Layer 5 of a small transformer language model trained on English Wikipedia (8 layers, counted from 0, width 64).
A neuron's activation on a vector x is SiLU(gate . x) times (in . x), where the dot is the dot product.

Input weights of the MLP neurons that the questions are about. A number n stands for n times 0.0042.
n5 gate: -6 22 50 -28 -21 36 -46 11 65 -13 1 21 0 -18 -1 -31 57 7 41 -33 -28 28 19 28 11 -39 -2 31 47 45 -28 -38 24 7 -57 27 -62 -6 -61 -47 -52 28 -42 13 65 5 -26 1 -36 -5 10 58 -31 -54 4 15 -5 5 -1 7 -12 -6 -16 -71
n17 gate: -46 -13 23 11 8 -67 -19 17 55 68 -33 -20 9 32 -26 -17 -12 -35 -27 69 37 -10 11 -6 28 -14 26 17 9 -25 10 -50 2 -9 -8 -27 -30 18 43 -22 -35 33 -94 -40 -10 54 -31 -17 7 -53 -21 -12 39 -67 -42 2 24 -49 -32 61 -17 -2 23 -29
n25 gate: -5 11 -21 -9 -10 -30 -9 -30 12 10 11 29 26 -26 11 60 4 -23 12 23 25 -50 70 -39 8 8 -18 69 5 -8 55 7 72 22 -5 -5 -41 -23 -33 41 -8 19 24 -39 -3 -45 35 12 -50 13 28 -25 -43 -16 -20 5 -1 1 -7 -42 -87 -5 -19 2
n53 gate: -31 3 31 18 -29 60 -16 19 6 5 -4 -19 -24 64 3 -18 13 -30 5 -22 -13 -13 11 -40 -5 -4 -14 -22 -28 48 20 75 12 1 -61 -32 -16 19 -3 69 5 -37 18 57 2 5 11 -36 3 -1 25 -81 0 -45 -5 23 -3 37 18 -28 -34 -9 17 7
n54 gate: 32 20 27 -36 -38 40 36 5 63 -35 0 -17 -25 0 -6 -51 4 -27 -13 48 -9 1 -20 5 -7 -16 -40 -26 -34 17 13 20 8 10 -13 -46 1 -31 9 70 1 -20 -43 32 -9 15 8 31 -25 -47 55 -7 -12 -33 -38 -12 11 -14 34 9 -17 -9 -27 -16
n76 gate: 43 -35 41 -37 1 -11 -12 14 -56 -4 -6 -42 -32 49 53 -36 -46 39 47 -5 -32 -1 -1 -47 54 3 13 24 -1 -33 43 38 -42 -79 -48 -18 40 -20 7 -18 -31 -53 28 -39 23 10 -24 -80 -17 -30 -35 55 18 -29 -15 -37 8 3 18 10 -19 -93 37 -14
n78 gate: 29 -62 24 -3 4 25 1 -40 15 -20 -6 -44 -58 8 -27 9 15 -7 3 13 -49 64 29 -44 21 51 7 -36 -12 -11 5 -1 62 6 -12 54 20 37 -40 42 -36 51 70 28 13 69 3 3 -1 7 -1 22 24 7 53 20 -18 -13 48 -13 36 -10 21 -52
n91 gate: 34 45 -22 -8 -5 11 -12 -14 9 -4 33 24 31 -20 51 -44 -7 7 9 28 29 74 23 40 -36 34 65 37 -29 -17 30 -58 1 4 5 17 37 39 -60 -5 -38 -11 -51 31 2 -22 -42 1 -19 -2 16 -25 -37 -10 38 17 5 13 36 -12 -15 32 22 76
n108 gate: -21 17 8 -31 -1 -19 -2 -6 -20 5 39 4 -33 0 1 -23 -15 -10 6 14 36 -14 -11 -35 -26 13 -33 -29 -17 2 -8 18 -4 -79 -40 -38 -10 20 -19 19 31 -35 -43 -11 -9 -44 6 -1 41 40 1 39 -4 -7 2 24 -35 -13 -42 -22 -4 -16 18 -31
n129 gate: -33 41 4 15 -21 3 19 27 -54 15 11 -3 -46 23 -44 25 -14 8 -6 -56 -11 -45 22 -36 -10 -68 -15 4 -25 -24 -19 26 32 11 6 17 -35 -30 3 -14 19 -37 -33 -34 -38 -27 -37 -69 31 -25 -7 -14 22 28 -29 -28 -1 8 44 25 8 -19 -14 16
n135 gate: -7 41 -35 -7 21 26 14 19 9 -31 -56 23 20 -93 -2 30 -38 -11 -53 32 -41 41 -5 -39 43 43 5 -18 8 -18 17 41 8 -2 -5 32 4 13 -64 73 -72 -18 35 8 -27 -66 0 18 19 -15 16 16 -1 26 40 -9 35 11 3 1 14 35 13 40
n139 gate: 34 23 -30 0 38 6 -63 -25 19 2 -9 12 -11 -10 5 -39 3 2 -18 -1 -16 -28 -26 -12 32 24 -20 10 20 13 -32 14 38 47 24 -1 24 -3 -26 -26 4 34 -10 7 -9 -44 11 47 -3 42 23 1 -6 10 11 -1 -10 -26 20 -5 10 -22 13 26
n150 gate: 6 23 -36 1 -44 36 -29 5 70 -10 -39 19 -26 33 25 -57 -29 1 32 -31 14 -63 10 -43 44 49 28 -18 4 -19 20 -4 16 10 41 -3 -21 43 39 5 24 41 -21 12 6 -6 -5 -15 -81 8 5 -6 8 -64 -24 -4 -6 16 -6 -34 -1 -8 -10 -31
n152 gate: -32 29 -64 -94 -22 35 -33 -14 5 19 -89 -5 -2 -6 7 -16 -26 52 0 -24 -12 46 20 56 63 -46 36 1 -35 -1 -12 27 13 -13 47 -20 -1 -79 1 32 -6 14 -38 34 -18 9 -5 -1 27 -24 -21 -44 -11 49 -22 -10 6 -16 19 -15 -13 16 34 -22
n164 gate: -19 -20 7 22 -28 11 -47 -1 -27 9 24 -24 -21 6 63 0 -29 55 11 8 66 24 50 -45 16 -13 -12 -14 -9 42 13 -20 2 8 -12 16 -3 -5 21 -10 -7 11 -21 -48 32 -12 -30 -20 14 12 -19 -31 15 14 26 -13 -55 -5 -36 -3 -11 -28 -19 -9
n168 gate: -42 14 5 8 20 59 -52 -34 55 44 -19 -1 36 11 49 -36 -47 4 -15 11 -31 37 -21 19 -15 11 -9 -18 33 -70 -14 51 -25 20 -16 24 38 49 -53 8 -45 19 24 2 45 -20 -6 26 18 21 -36 -3 61 -38 -20 11 -19 16 -6 -35 13 40 35 -14
n174 gate: 5 33 26 23 -73 -27 -1 -11 7 -2 12 0 27 4 33 -28 -6 43 -1 -3 -9 -29 9 5 10 17 -4 -35 26 -35 15 25 -25 -12 -4 30 -49 -42 -31 31 -26 -17 14 11 0 -11 -27 20 -49 -37 2 -20 11 -28 -2 10 41 -2 5 -20 -9 -40 16 -6
n175 gate: 19 -5 -1 31 -15 45 13 19 26 -8 1 -3 39 64 -17 30 23 -11 60 14 -34 -8 6 22 5 9 -24 -63 -15 2 -14 48 30 -30 9 48 -4 12 0 -55 34 -19 -28 -15 40 -14 -64 -43 -5 -31 -78 10 37 7 41 47 -10 6 40 3 8 -16 13 -18
n182 gate: 59 33 31 6 -6 46 -12 -6 8 10 -3 -16 -1 4 17 -22 -10 36 51 35 6 -38 36 -63 7 -24 -3 16 57 -7 -37 12 2 36 -1 5 12 -21 -31 -2 -40 -25 -29 -2 8 -10 -29 -24 11 -22 -24 25 24 -9 34 -43 -47 33 -2 -2 29 -19 54 29
n186 gate: -92 -13 -7 -62 -68 45 -29 -31 -17 -6 -15 -36 -21 -2 27 -6 40 -2 -40 51 25 41 17 76 47 30 -13 15 57 40 23 -51 -11 7 50 -4 38 -32 -30 33 23 -22 25 61 37 -15 -29 -4 -29 -27 -73 -18 -49 -25 28 19 10 -24 -24 -7 12 -49 0 -3
n199 gate: 24 1 35 6 13 -25 -15 49 -31 42 -1 13 15 21 4 -24 2 5 -13 -45 34 3 -51 -6 -1 12 2 10 -11 -12 35 3 60 13 -11 47 5 -3 29 54 -5 -26 -9 16 3 27 -16 -40 0 -3 -7 15 22 0 24 30 -47 8 -37 39 1 -31 -21 3
n201 gate: 29 -15 -33 -6 13 48 37 18 -16 -53 -6 15 20 12 46 13 -13 -15 13 33 -5 -39 -16 -36 22 6 -2 -3 -22 -27 -16 1 46 35 -7 -10 9 -34 67 -16 -50 -63 24 -34 -10 -79 -14 -52 -6 0 -17 -12 -6 -66 -33 -27 62 -13 65 7 -11 -34 -6 -14
n206 gate: 30 67 -8 -2 -19 30 -18 20 33 -50 -28 -26 80 15 -24 -13 2 42 -8 -35 -38 -2 7 26 18 20 16 16 17 6 2 -33 9 -2 29 28 -2 -29 -19 51 4 10 6 -33 41 -25 -22 -27 -48 -50 -22 -33 -31 -10 -8 28 18 8 -14 10 -33 -2 69 -16
n237 gate: -36 63 -45 -33 19 16 -32 -20 19 -9 1 -20 32 -6 -2 23 -5 -66 -16 -20 -11 22 -47 -10 -2 3 7 11 32 38 38 -18 -14 9 -65 -47 -14 43 -10 -12 35 1 -5 7 43 -12 -13 5 17 -27 -25 -16 -36 -4 8 -47 15 26 0 -1 -33 -9 30 8
n244 gate: -4 11 34 -5 -24 -26 35 -26 48 19 16 -36 9 -1 -23 1 -41 -6 -40 20 -9 -22 18 11 19 -33 51 -16 41 -3 -11 -10 -35 -17 -20 -21 -34 17 48 10 -25 -15 -4 -22 -5 37 -16 17 -4 -38 10 -1 32 0 14 -20 1 41 -24 -13 -33 -28 -42 -9
n5 in: 11 -40 18 -39 12 14 -16 2 34 -12 8 8 -41 5 24 -12 7 20 -34 -32 51 -2 -5 42 36 35 39 2 8 -38 -34 -19 -3 20 17 -32 27 -21 -13 18 -18 -4 -20 0 -42 -29 -35 -13 -31 -16 -56 38 -32 26 39 33 -17 14 -27 -7 -14 17 18 -22
n17 in: 8 26 -41 -17 4 -46 -5 -5 -18 31 13 -45 -28 -10 18 31 12 -19 9 33 37 -6 22 -15 -1 2 13 12 6 9 30 -32 59 51 15 -1 38 6 38 -27 -64 -16 -72 -6 -13 -62 -8 -31 34 -15 5 -49 19 -26 -31 -4 -12 -37 -32 -2 -55 37 -6 -27
n25 in: -8 7 -36 -13 5 6 26 -18 34 -46 10 -16 33 -24 -10 -7 1 21 -64 34 41 -13 12 53 6 28 12 -34 35 -37 -16 16 -23 -5 -13 13 -7 -24 -16 -40 17 9 34 -60 39 28 -8 -31 13 30 1 -33 21 10 -36 20 32 8 1 -54 -30 -13 -37 26
n53 in: -58 4 -1 65 -25 1 -52 19 6 25 -30 5 -40 -12 15 18 -53 5 -1 8 -10 25 23 -30 20 -17 22 -81 -7 27 0 2 57 -20 -19 12 0 26 -32 9 -14 2 2 16 -9 -1 19 6 -8 39 32 14 1 -23 -16 -38 -33 37 14 -46 -24 13 67 -5
n54 in: -38 -11 -10 -2 -18 4 -24 16 -12 -42 -23 18 0 29 22 33 -13 53 28 13 56 -5 41 -1 48 8 -32 -27 24 21 71 -23 12 -61 33 -34 -41 -26 -13 30 -28 6 6 -18 -73 53 27 74 -36 1 17 13 34 -13 -1 -16 -33 -21 -29 8 10 8 3 -16
n76 in: -9 8 -20 31 -8 -5 -4 -1 1 -5 36 -10 -14 -15 -33 5 -7 17 12 -40 -30 74 -43 -49 11 13 23 -3 30 -3 -13 20 -20 16 -49 -7 28 -65 -10 -17 -19 -44 33 -60 -47 -32 -37 -17 -15 1 -26 23 32 -33 -18 21 23 -28 20 48 -8 28 58 13
n78 in: 34 -27 9 -33 -60 56 -22 -9 3 18 0 10 52 29 -13 -5 47 17 -12 26 -6 -18 -11 -20 -7 -49 2 -13 59 9 -14 27 42 -6 -19 5 -1 9 25 65 21 3 9 18 -38 2 -14 -21 -17 -5 -26 8 -32 -8 11 7 16 18 38 -7 0 30 11 -18
n91 in: 15 1 41 -10 -2 6 -70 9 -3 34 -29 -49 -20 -11 -14 10 -59 5 -16 -57 4 -47 -33 -1 -11 -23 -8 -9 2 -9 -60 4 -7 48 29 -24 -3 -31 68 24 19 21 -22 12 -2 10 6 -27 -30 37 -18 -25 -36 37 -23 -18 28 -3 -5 3 20 2 -12 -32
n108 in: -17 -13 -24 74 -28 -35 -6 -25 40 -51 -10 -11 -8 -39 26 -3 7 -19 -4 24 32 11 -10 -38 -50 21 -49 25 5 -31 -7 -3 -34 -13 -22 36 2 -7 -49 -44 34 -48 27 -49 -46 -36 -30 24 1 -9 15 19 4 36 -51 36 -9 1 -24 8 -10 14 39 -48
n129 in: 34 -31 -24 26 -16 -7 -6 -16 3 2 -12 -41 -7 -16 12 5 46 -41 1 -26 -10 -52 21 55 22 -24 -8 -24 15 43 -12 -1 15 -26 22 -1 -11 -44 -47 35 4 -27 19 -57 -21 32 -22 -56 66 -29 -22 -7 -3 0 2 2 -24 -47 15 -17 -20 12 -20 -24
n135 in: 19 -8 -10 13 -5 7 25 -50 -20 -66 -34 14 14 -23 13 7 6 29 -10 11 2 35 0 -33 18 19 45 -32 24 -61 30 -21 -63 44 19 -4 -26 3 -24 27 -19 15 -27 -22 5 -52 -37 -34 -29 -26 7 -37 -55 19 -11 12 27 -5 -47 16 -7 5 -1 1
n139 in: 6 56 -2 -47 47 -27 17 44 34 -24 -1 -22 11 7 -5 74 -1 -5 -11 14 33 -18 -5 -35 -2 1 -1 -8 32 28 -7 42 -13 15 -40 -7 20 -62 -42 20 5 14 -19 42 -13 -9 -30 1 5 0 -50 4 22 -20 1 -26 2 21 31 -10 -25 -9 8 -15
n150 in: -8 42 -38 -15 -25 7 -30 -54 26 -41 -53 10 34 -25 39 -2 -35 36 -20 31 -16 -30 5 -22 24 19 -36 -15 31 38 19 -2 -18 -10 -1 19 19 28 27 13 36 10 32 26 -30 -23 -21 71 -33 14 33 -10 3 -57 -5 12 -7 5 -13 11 19 -33 4 -24
n152 in: 66 67 10 -55 -7 66 -8 -28 6 -20 -22 15 6 -57 20 21 -15 -17 19 -87 -27 -18 -43 -3 4 -28 12 20 43 -7 59 26 4 -20 8 -5 -25 -18 0 32 24 -16 -17 9 11 -19 -8 2 -13 41 18 6 -37 -8 -11 -26 -36 6 -56 -9 -26 -12 10 -29
n164 in: 7 -29 -10 -41 -31 -1 19 -4 13 1 -6 -44 -10 6 -26 -30 -9 20 -15 50 -43 -44 -20 -24 11 -9 -12 -7 -23 27 -43 11 -11 38 -33 32 -10 26 13 -1 4 -5 10 -17 2 -51 -14 24 57 -1 39 -23 -28 -11 -34 -41 -2 -21 32 58 -47 -20 -36 41
n168 in: -37 -26 -53 66 6 5 -2 -1 -30 12 -43 6 -22 -4 34 13 -24 1 31 -10 12 38 -38 -10 5 7 -15 -26 -49 -27 13 12 16 46 -2 -9 -13 -15 -6 -64 -27 82 -2 3 36 -9 41 32 19 35 21 -6 -19 -16 5 23 -16 14 0 28 7 -23 -16 -31
n174 in: 37 10 14 55 -1 -9 9 21 60 -5 54 32 -4 -16 -27 -21 21 9 2 -11 5 0 4 -19 0 -18 -5 27 10 -16 27 -8 23 6 74 -8 -18 -10 26 60 -45 -47 -11 -59 -22 -17 15 27 27 -40 42 -14 9 18 -22 -3 46 -35 -28 -33 -33 10 -21 16
n175 in: -52 35 -10 30 -37 -42 -17 -22 24 -14 -35 -42 17 -9 -2 12 12 1 -2 2 -8 -36 38 49 -22 5 31 -23 -33 -36 -9 16 -15 9 22 30 -19 -31 -33 -20 31 35 -45 6 -18 42 -22 28 5 27 -68 7 8 21 25 -2 13 52 -4 -4 4 -18 -6 46
n182 in: -40 17 10 39 1 38 8 23 -17 20 -5 36 -10 47 -10 35 35 -1 46 19 7 14 -15 4 -43 -6 -7 51 -5 -20 -14 -58 -21 22 -10 23 -30 2 7 -58 -3 11 -18 -51 -18 -10 23 39 58 2 -15 28 12 6 37 10 -8 -12 -10 46 -4 -14 51 25
n186 in: -12 6 1 -80 15 35 -1 -35 6 -45 15 -46 16 -38 2 -17 -16 30 -35 4 33 20 -6 -23 -19 -6 -21 -37 -7 24 13 -49 4 19 26 15 -12 -26 -26 40 25 -25 32 5 20 20 -2 86 7 -10 36 -10 48 -30 -4 14 6 -12 7 -30 -15 44 -41 -23
n199 in: 35 33 -27 -1 8 -11 61 50 -10 18 -11 -12 17 28 16 -43 -6 31 -24 9 13 -18 -6 -10 -18 20 -19 7 -14 -26 20 -26 35 42 17 39 8 8 5 1 -33 -45 -8 -12 5 13 22 -40 9 33 3 17 26 -53 41 30 -10 50 18 34 -22 -19 5 -29
n201 in: -27 -2 -33 23 -23 -14 -82 15 -37 7 18 -14 42 -58 -9 -31 -30 -6 -59 9 10 16 -41 32 13 -14 -40 -19 2 9 -1 -17 -15 -13 -12 21 10 -12 26 23 -37 -2 -2 -30 -31 -3 7 -9 -9 3 19 -9 -64 -64 -22 -33 -41 22 12 11 6 29 45 -20
n206 in: -16 -15 -34 2 -55 -5 16 0 -7 -8 -3 11 -38 20 63 14 -31 -28 31 -35 -20 -4 -29 -16 42 -9 17 -19 32 43 1 -21 6 8 -23 -8 43 17 -49 -14 40 -1 0 40 10 -19 -27 18 -9 5 29 -43 4 6 24 -2 -12 30 -13 22 -62 19 9 52
n237 in: 19 9 -6 -18 11 -17 5 -8 58 18 20 1 -63 16 35 3 -52 19 -19 33 -7 39 -30 5 -43 -2 -15 -4 -1 25 7 1 -47 -6 35 -51 -34 17 15 -14 0 13 -38 -11 29 -30 0 -24 3 46 6 24 23 -27 68 -38 6 -30 -16 46 -26 41 -9 -4
n244 in: -45 9 -12 8 2 -22 15 -36 26 -3 10 -12 10 29 -1 -14 10 11 13 31 88 -54 3 -28 29 17 17 32 28 7 3 27 -40 6 29 3 41 -35 -21 12 -52 -24 -11 -38 5 8 -58 8 -5 39 -26 15 8 43 -36 -6 5 22 -53 9 -66 -5 19 9

Each question shows a token from some text and the vector x that enters the MLP there. A number n stands for n times 0.048.

" |\n": 2 -32 8 -4 14 -4 -27 -9 -18 -29 -9 16 10 22 22 -28 -19 21 -20 0 0 -3 -8 -4 -40 -4 11 -39 0 15 -6 10 40 -20 26 10 6 3 1 19 11 10 -17 -30 -7 5 -3 3 10 -3 -10 -45 12 -3 -27 -9 29 9 -20 -3 10 -9 -31 1
Which neuron lights up most? n182

" ": 20 -15 -9 -14 -9 23 -23 -6 19 -14 -9 18 -1 10 0 -9 -21 -3 -3 -3 -16 -31 -25 -23 -3 -31 -14 -16 20 41 -9 -16 -2 1 5 18 23 29 -1 -9 36 -23 -18 -4 -6 -15 22 17 -12 26 -26 -8 1 3 -13 -5 28 25 -34 17 1 18 -24 16
The two highest activations, in order: n150, n237

"\n": 22 -4 -18 -12 -19 6 -38 -9 16 -33 13 -20 0 15 26 -25 -34 9 -17 2 -17 -1 11 -12 0 -19 -12 -34 5 0 5 0 26 -26 11 12 -3 11 -11 23 6 3 -12 -39 -13 -7 3 -4 22 2 17 -22 18 -20 -8 -4 44 34 -7 -5 -15 1 -6 8
Which neuron fires most, and how strongly? n150, at about 1.9

" from": 31 1 27 12 14 15 -16 -14 6 -31 13 -20 24 8 -13 -17 5 1 -13 -17 -23 -11 -1 8 -6 -18 -16 -8 9 -16 -4 -3 6 -19 18 0 38 -24 -26 -17 -5 13 -31 -18 4 -18 13 3 -25 13 13 -1 3 -5 -9 11 15 60 0 7 24 7 37 4
Which neuron lights up most? n175

" fight": 22 -14 2 -6 -10 -11 7 -10 -4 3 43 -13 -6 -24 -16 -39 11 0 -20 -4 -7 -18 -15 -25 -10 -46 2 1 18 0 -11 5 -9 -1 16 4 38 7 -8 -9 6 -9 -16 -9 -1 6 2 4 3 29 -31 -6 27 -6 12 2 23 43 -38 -10 19 -1 -28 7
Which neuron lights up most? n244

"ipp": 22 -12 8 26 0 -22 -24 -12 -14 0 -5 6 -40 10 -35 -16 22 -23 -10 -9 -19 17 18 8 -15 -8 21 -16 -4 22 25 15 5 0 11 9 23 15 36 -7 7 2 -15 -13 -18 -8 16 1 11 6 22 3 4 15 21 16 -1 45 -2 -3 16 -32 -48 11
Which neuron fires most, and how strongly? n186, at about 0.38

" which": 7 -2 7 5 4 13 -7 -11 6 -14 11 -41 -7 -5 8 7 -2 26 -51 15 -18 21 8 -3 -6 -12 -6 -7 13 14 0 22 -10 -1 -9 27 22 -17 -11 12 18 6 -12 -12 -3 -3 9 18 -24 9 -1 -16 -18 -17 6 11 18 68 -23 -21 -16 12 1 -3
Which neuron fires most, and how strongly? n186, at about 1.3

" film": 8 5 1 -8 -1 -12 0 23 -12 -1 35 -4 -15 -4 0 -35 -19 2 -15 1 -8 -24 -13 -12 -10 -2 7 -5 25 7 -16 15 1 -7 13 10 28 -12 -9 17 30 -12 -16 -12 -26 7 -4 23 9 3 -2 -33 13 6 29 38 34 35 -47 -8 24 -9 -15 0
The three highest activations, in order: n174, n199, n244

" str": 13 9 62 -2 13 -5 -39 -10 -25 -4 19 17 -8 9 -20 -26 6 18 -27 3 14 -9 -12 15 -13 -24 -19 -2 6 21 2 -33 -10 -3 6 4 43 7 -8 0 27 -36 13 -1 -3 -28 -1 12 -11 2 -7 -15 -3 -13 15 -18 38 11 -12 4 18 10 -17 -11
Which neuron fires most, and how strongly? n186, at about 1.9

" action": 14 -21 -20 -9 14 -18 19 9 12 -2 43 -3 -1 -15 -22 -4 16 11 -23 -5 -26 2 -3 -8 -9 -31 -10 0 3 12 6 7 -7 -11 13 9 16 -4 -7 5 44 0 5 -9 -28 -4 19 -7 -1 22 -6 -6 10 -12 -6 48 33 52 -39 -13 0 -4 -9 7
Which neuron lights up most? n108

" le": 14 1 5 -5 49 17 -12 -6 5 -11 16 17 2 -6 -1 -12 3 2 -29 -21 -12 14 12 -19 -18 -15 -13 0 13 60 -15 -20 -20 10 7 -25 36 17 -10 -1 24 14 6 -19 11 -22 14 -17 19 -10 -4 -9 -5 -6 -21 2 -4 38 -13 18 -20 -1 -31 -24
Which neuron lights up most? n237

" him": 7 2 23 -9 -3 4 -16 18 34 -4 29 -4 0 3 3 -12 0 12 -22 1 9 2 -15 -18 3 -8 16 -4 25 1 -13 -11 -27 -9 -29 0 24 23 -1 -16 8 -18 -14 -24 -24 -16 10 -8 -17 6 -19 -21 2 -10 17 5 31 67 -21 -4 4 11 16 13
Which neuron fires most, and how strongly? n244, at about 0.99

" association": 12 -14 9 -12 50 -37 -4 22 -19 18 23 -10 -16 4 -24 19 4 7 -16 14 -4 -1 8 -12 -8 -23 -12 -15 17 -9 10 2 14 -19 10 14 27 15 4 0 34 -13 10 -14 -30 -10 25 -11 -3 5 14 9 -3 -5 2 30 28 41 -31 -8 -7 -34 -7 17
Which neuron lights up most? n199

" first": 40 -22 26 3 5 12 -22 -10 5 -5 22 9 17 7 -18 11 10 -15 -31 12 -28 7 -8 -36 -12 -19 -19 -31 11 -10 -16 -26 20 -12 6 19 32 19 -8 6 0 21 -20 8 -33 -17 18 -20 30 4 6 -26 15 -32 -11 18 24 10 -21 0 -4 0 -9 3
Which neuron fires most, and how strongly? n78, at about 1.6

" Val": 20 -11 -2 8 16 -27 -32 2 16 3 20 31 -16 0 -7 -11 7 -20 -4 2 25 -8 -3 -2 -31 11 12 -5 4 59 -10 7 2 -13 2 1 18 1 17 -20 43 -10 5 -10 14 -32 9 -6 31 38 -2 28 14 9 -13 0 14 33 -13 0 -5 -10 -40 -4
Which neuron lights up most? n108

" may": 19 -4 35 -3 12 10 2 25 3 -5 31 1 1 -25 12 -31 42 -2 -25 0 19 22 -13 -2 -14 -35 3 -12 29 -4 18 -5 13 -16 -2 21 -13 10 -25 -1 -1 12 10 -19 9 -16 45 24 -24 -8 -5 -3 -2 -41 2 9 13 39 -15 6 7 21 5 -4
Which neuron lights up most? n174

"z": -3 -3 -7 11 23 -15 10 -13 -7 -26 28 36 -49 6 18 -20 20 -10 -18 -19 -8 -12 3 -12 -1 -26 -8 10 -6 17 5 9 -5 -11 7 10 12 24 19 0 -6 -27 10 -6 19 -16 58 -1 24 0 6 7 -4 28 -21 13 7 58 -2 7 11 12 -15 -12
The two highest activations, in order: n108, n175

" scene": 7 -5 -6 -1 24 -14 -4 3 -14 -10 43 -19 -1 -15 7 -25 6 15 -14 13 -13 -23 -1 -14 -11 -21 -1 0 0 7 -11 7 -1 -13 28 -5 39 18 -21 -5 32 3 -12 -10 -11 5 3 7 22 28 -16 -3 -11 -8 -12 20 23 66 -37 -8 7 -4 -15 2
Which neuron lights up most? n108

" g": -3 -29 18 -5 33 25 -31 -24 -27 -17 17 1 -22 2 -2 -18 10 -16 -25 -20 10 -4 15 -1 -21 -17 -38 -6 10 34 -11 -9 -14 0 12 17 29 22 -15 -17 7 -9 11 15 -10 -15 6 -3 11 12 -4 -12 3 32 -8 5 21 39 -6 13 -27 -5 -12 -23
The three highest activations, in order: n186, n108, n54

" example": 20 6 -8 -14 12 39 3 -5 15 -17 45 3 19 -19 -25 -15 -12 25 -14 3 -14 6 12 -1 -12 -7 -4 -17 14 -14 18 13 -14 -4 7 25 22 -21 0 8 24 9 -16 -17 -7 -12 25 9 13 12 13 -31 -4 4 -4 28 47 23 -24 -13 -23 12 3 23
The two highest activations, in order: n135, n25

" location": -2 -2 -3 6 36 23 7 10 -13 -23 51 -6 -4 -18 -11 -14 -2 5 -15 5 -10 4 13 -7 -19 -11 2 -15 11 25 3 -2 -4 -10 35 1 30 -3 -10 -2 39 4 -7 -13 -28 5 -12 10 -6 5 10 -10 -27 -11 -4 37 43 36 -28 -22 -5 1 -16 20
The three highest activations, in order: n186, n168, n182

" spect": 18 -13 23 -2 25 -1 -16 -17 -18 14 -4 8 5 3 -32 -38 -6 -8 -10 5 7 21 11 -19 1 2 -2 -10 22 19 -16 25 3 -8 22 8 32 13 4 -10 19 -26 7 -13 -19 -24 -5 19 -5 9 2 9 38 2 14 29 16 30 -24 -17 -45 -28 -25 -5
The two highest activations, in order: n244, n108

"er": 7 -16 -9 -13 -14 6 -39 -9 -8 -8 11 -10 -13 18 13 -18 14 18 -11 29 -9 8 6 -17 1 4 4 -10 -7 21 -1 1 -6 -3 -16 7 -5 7 14 5 -5 -6 -7 -7 -10 -19 9 -9 1 0 -9 -27 -12 3 11 -10 3 90 4 12 -31 1 -19 5
Which neuron lights up most? n164

"World": 17 7 -14 23 10 -34 -18 -12 7 2 19 -5 -21 2 -5 -17 -15 -37 -7 20 3 18 19 2 -12 -20 -10 -23 25 30 5 -6 31 8 9 6 26 -20 3 0 33 30 -20 -32 -16 3 18 -2 3 -15 7 -32 27 4 5 4 19 28 -1 -5 19 -2 -16 33
The three highest activations, in order: n17, n152, n5

" as": 30 7 21 -12 15 9 -25 -5 21 -17 23 -9 9 -9 -8 -10 -31 14 -21 -11 -10 15 -4 15 -25 -2 -14 13 15 -19 -3 -25 -23 4 4 -4 15 -1 -22 2 20 10 -9 -18 16 -15 16 6 -14 20 -14 -16 -10 6 12 -6 46 54 -27 1 -6 6 25 18
Which neuron lights up most? n91

" on": 32 2 15 2 9 22 -3 -10 22 -8 16 -18 26 9 -1 -22 3 -13 18 -5 -7 -14 7 -4 -16 10 20 -19 4 -7 -18 4 -19 -4 19 2 17 -17 -27 8 12 15 -25 -18 -18 -17 13 4 -8 -6 -4 -21 -8 -10 13 38 37 48 -23 -8 -34 7 26 18
The three highest activations, in order: n206, n175, n174

" Ang": 17 -4 7 10 -24 17 -38 -10 6 9 -12 -11 -23 13 13 -51 25 7 -37 27 13 6 18 -16 -15 -3 6 -10 2 33 -11 5 12 -20 9 -1 13 15 0 -10 17 -9 0 -13 -10 -21 3 -9 6 -3 2 0 5 -1 18 -5 -7 61 11 -13 -18 -16 -16 16
The two highest activations, in order: n53, n164

"0": 22 -24 22 11 20 19 -43 -15 12 -9 -14 -25 -1 26 -36 -23 -2 -10 1 9 -13 4 -7 -9 -2 1 14 2 9 15 -23 15 -18 7 8 19 8 -3 12 -3 19 12 -25 11 -15 -3 19 37 37 15 -20 -34 -3 -2 -5 8 19 25 3 -8 8 -4 -30 32
Which neuron fires most, and how strongly? n199, at about 0.28

" term": 24 -16 23 -6 4 -16 -12 15 -20 -21 31 -8 -11 -29 -13 -25 -17 -3 -16 9 -19 -13 -4 6 2 4 -15 -5 19 1 40 14 -15 -12 16 24 44 -20 10 -16 28 6 -7 -7 -8 -2 20 -2 24 -2 19 -4 0 16 -2 13 31 45 -14 -25 -8 8 -8 -4
Which neuron lights up most? n182

"j": -20 -6 16 3 24 13 -16 -7 -15 -16 23 33 -33 5 -16 -25 24 12 -15 -42 -7 -5 2 -1 -29 -22 2 1 -9 17 0 -1 0 9 14 9 28 19 10 -6 -26 -12 -2 -10 16 -5 42 -15 13 18 5 -13 -4 43 -10 -6 13 36 1 29 24 21 -38 16
Which neuron lights up most? n150

" (": 5 6 -16 1 25 13 -22 9 9 -39 -21 15 -14 -5 -14 -16 18 -10 -12 0 0 -26 5 -19 4 -30 -7 -13 17 41 -10 -19 8 -3 15 11 6 6 -1 9 19 7 -10 -15 23 -6 -2 11 6 4 15 -22 0 4 -56 -18 29 46 -8 8 -17 -24 -27 2
Which neuron lights up most? n150

"2": 8 -15 -7 -7 15 31 -28 5 34 5 -8 0 -16 22 -11 -4 -18 -6 -14 19 -22 -36 -30 -8 -5 -13 -6 1 20 21 -16 -9 -19 -4 15 24 9 -4 -7 -17 13 24 -26 -15 -16 -27 19 9 22 17 -13 -1 14 6 -7 -3 26 34 -19 -4 -2 8 -13 35
Which neuron lights up most? n139

" home": 7 -40 12 -4 15 -4 7 -22 -19 13 5 -11 0 6 -4 -7 19 4 2 10 -20 -17 18 -26 -13 -30 -4 -20 10 -3 -25 -5 -11 -7 5 8 35 16 -9 11 19 -22 -15 -15 -13 10 4 6 26 2 -15 -5 -21 -26 9 10 36 45 -33 5 -2 -5 -46 11
Which neuron lights up most? n244

" contin": 22 -24 15 -25 27 -36 -13 4 1 22 16 7 -4 -10 -11 -36 -11 -15 3 -14 7 0 23 3 1 3 18 -20 4 21 12 17 21 -34 5 12 23 23 15 -11 37 3 -13 14 1 -16 16 4 26 39 -19 10 46 -9 12 11 10 23 -6 -3 11 2 -24 0
Which neuron fires most, and how strongly? n135, at about 0.69

"-": 22 -5 -3 1 4 15 -51 7 -2 -24 -6 22 -5 2 0 -21 -3 -9 -29 5 -9 27 19 5 -4 -16 -16 -11 13 2 5 -3 2 -27 -9 8 13 -23 -17 17 9 0 -20 -8 6 13 11 2 -11 -6 9 -18 13 -24 -3 -16 15 71 4 11 -20 8 18 5
Which neuron lights up most? n53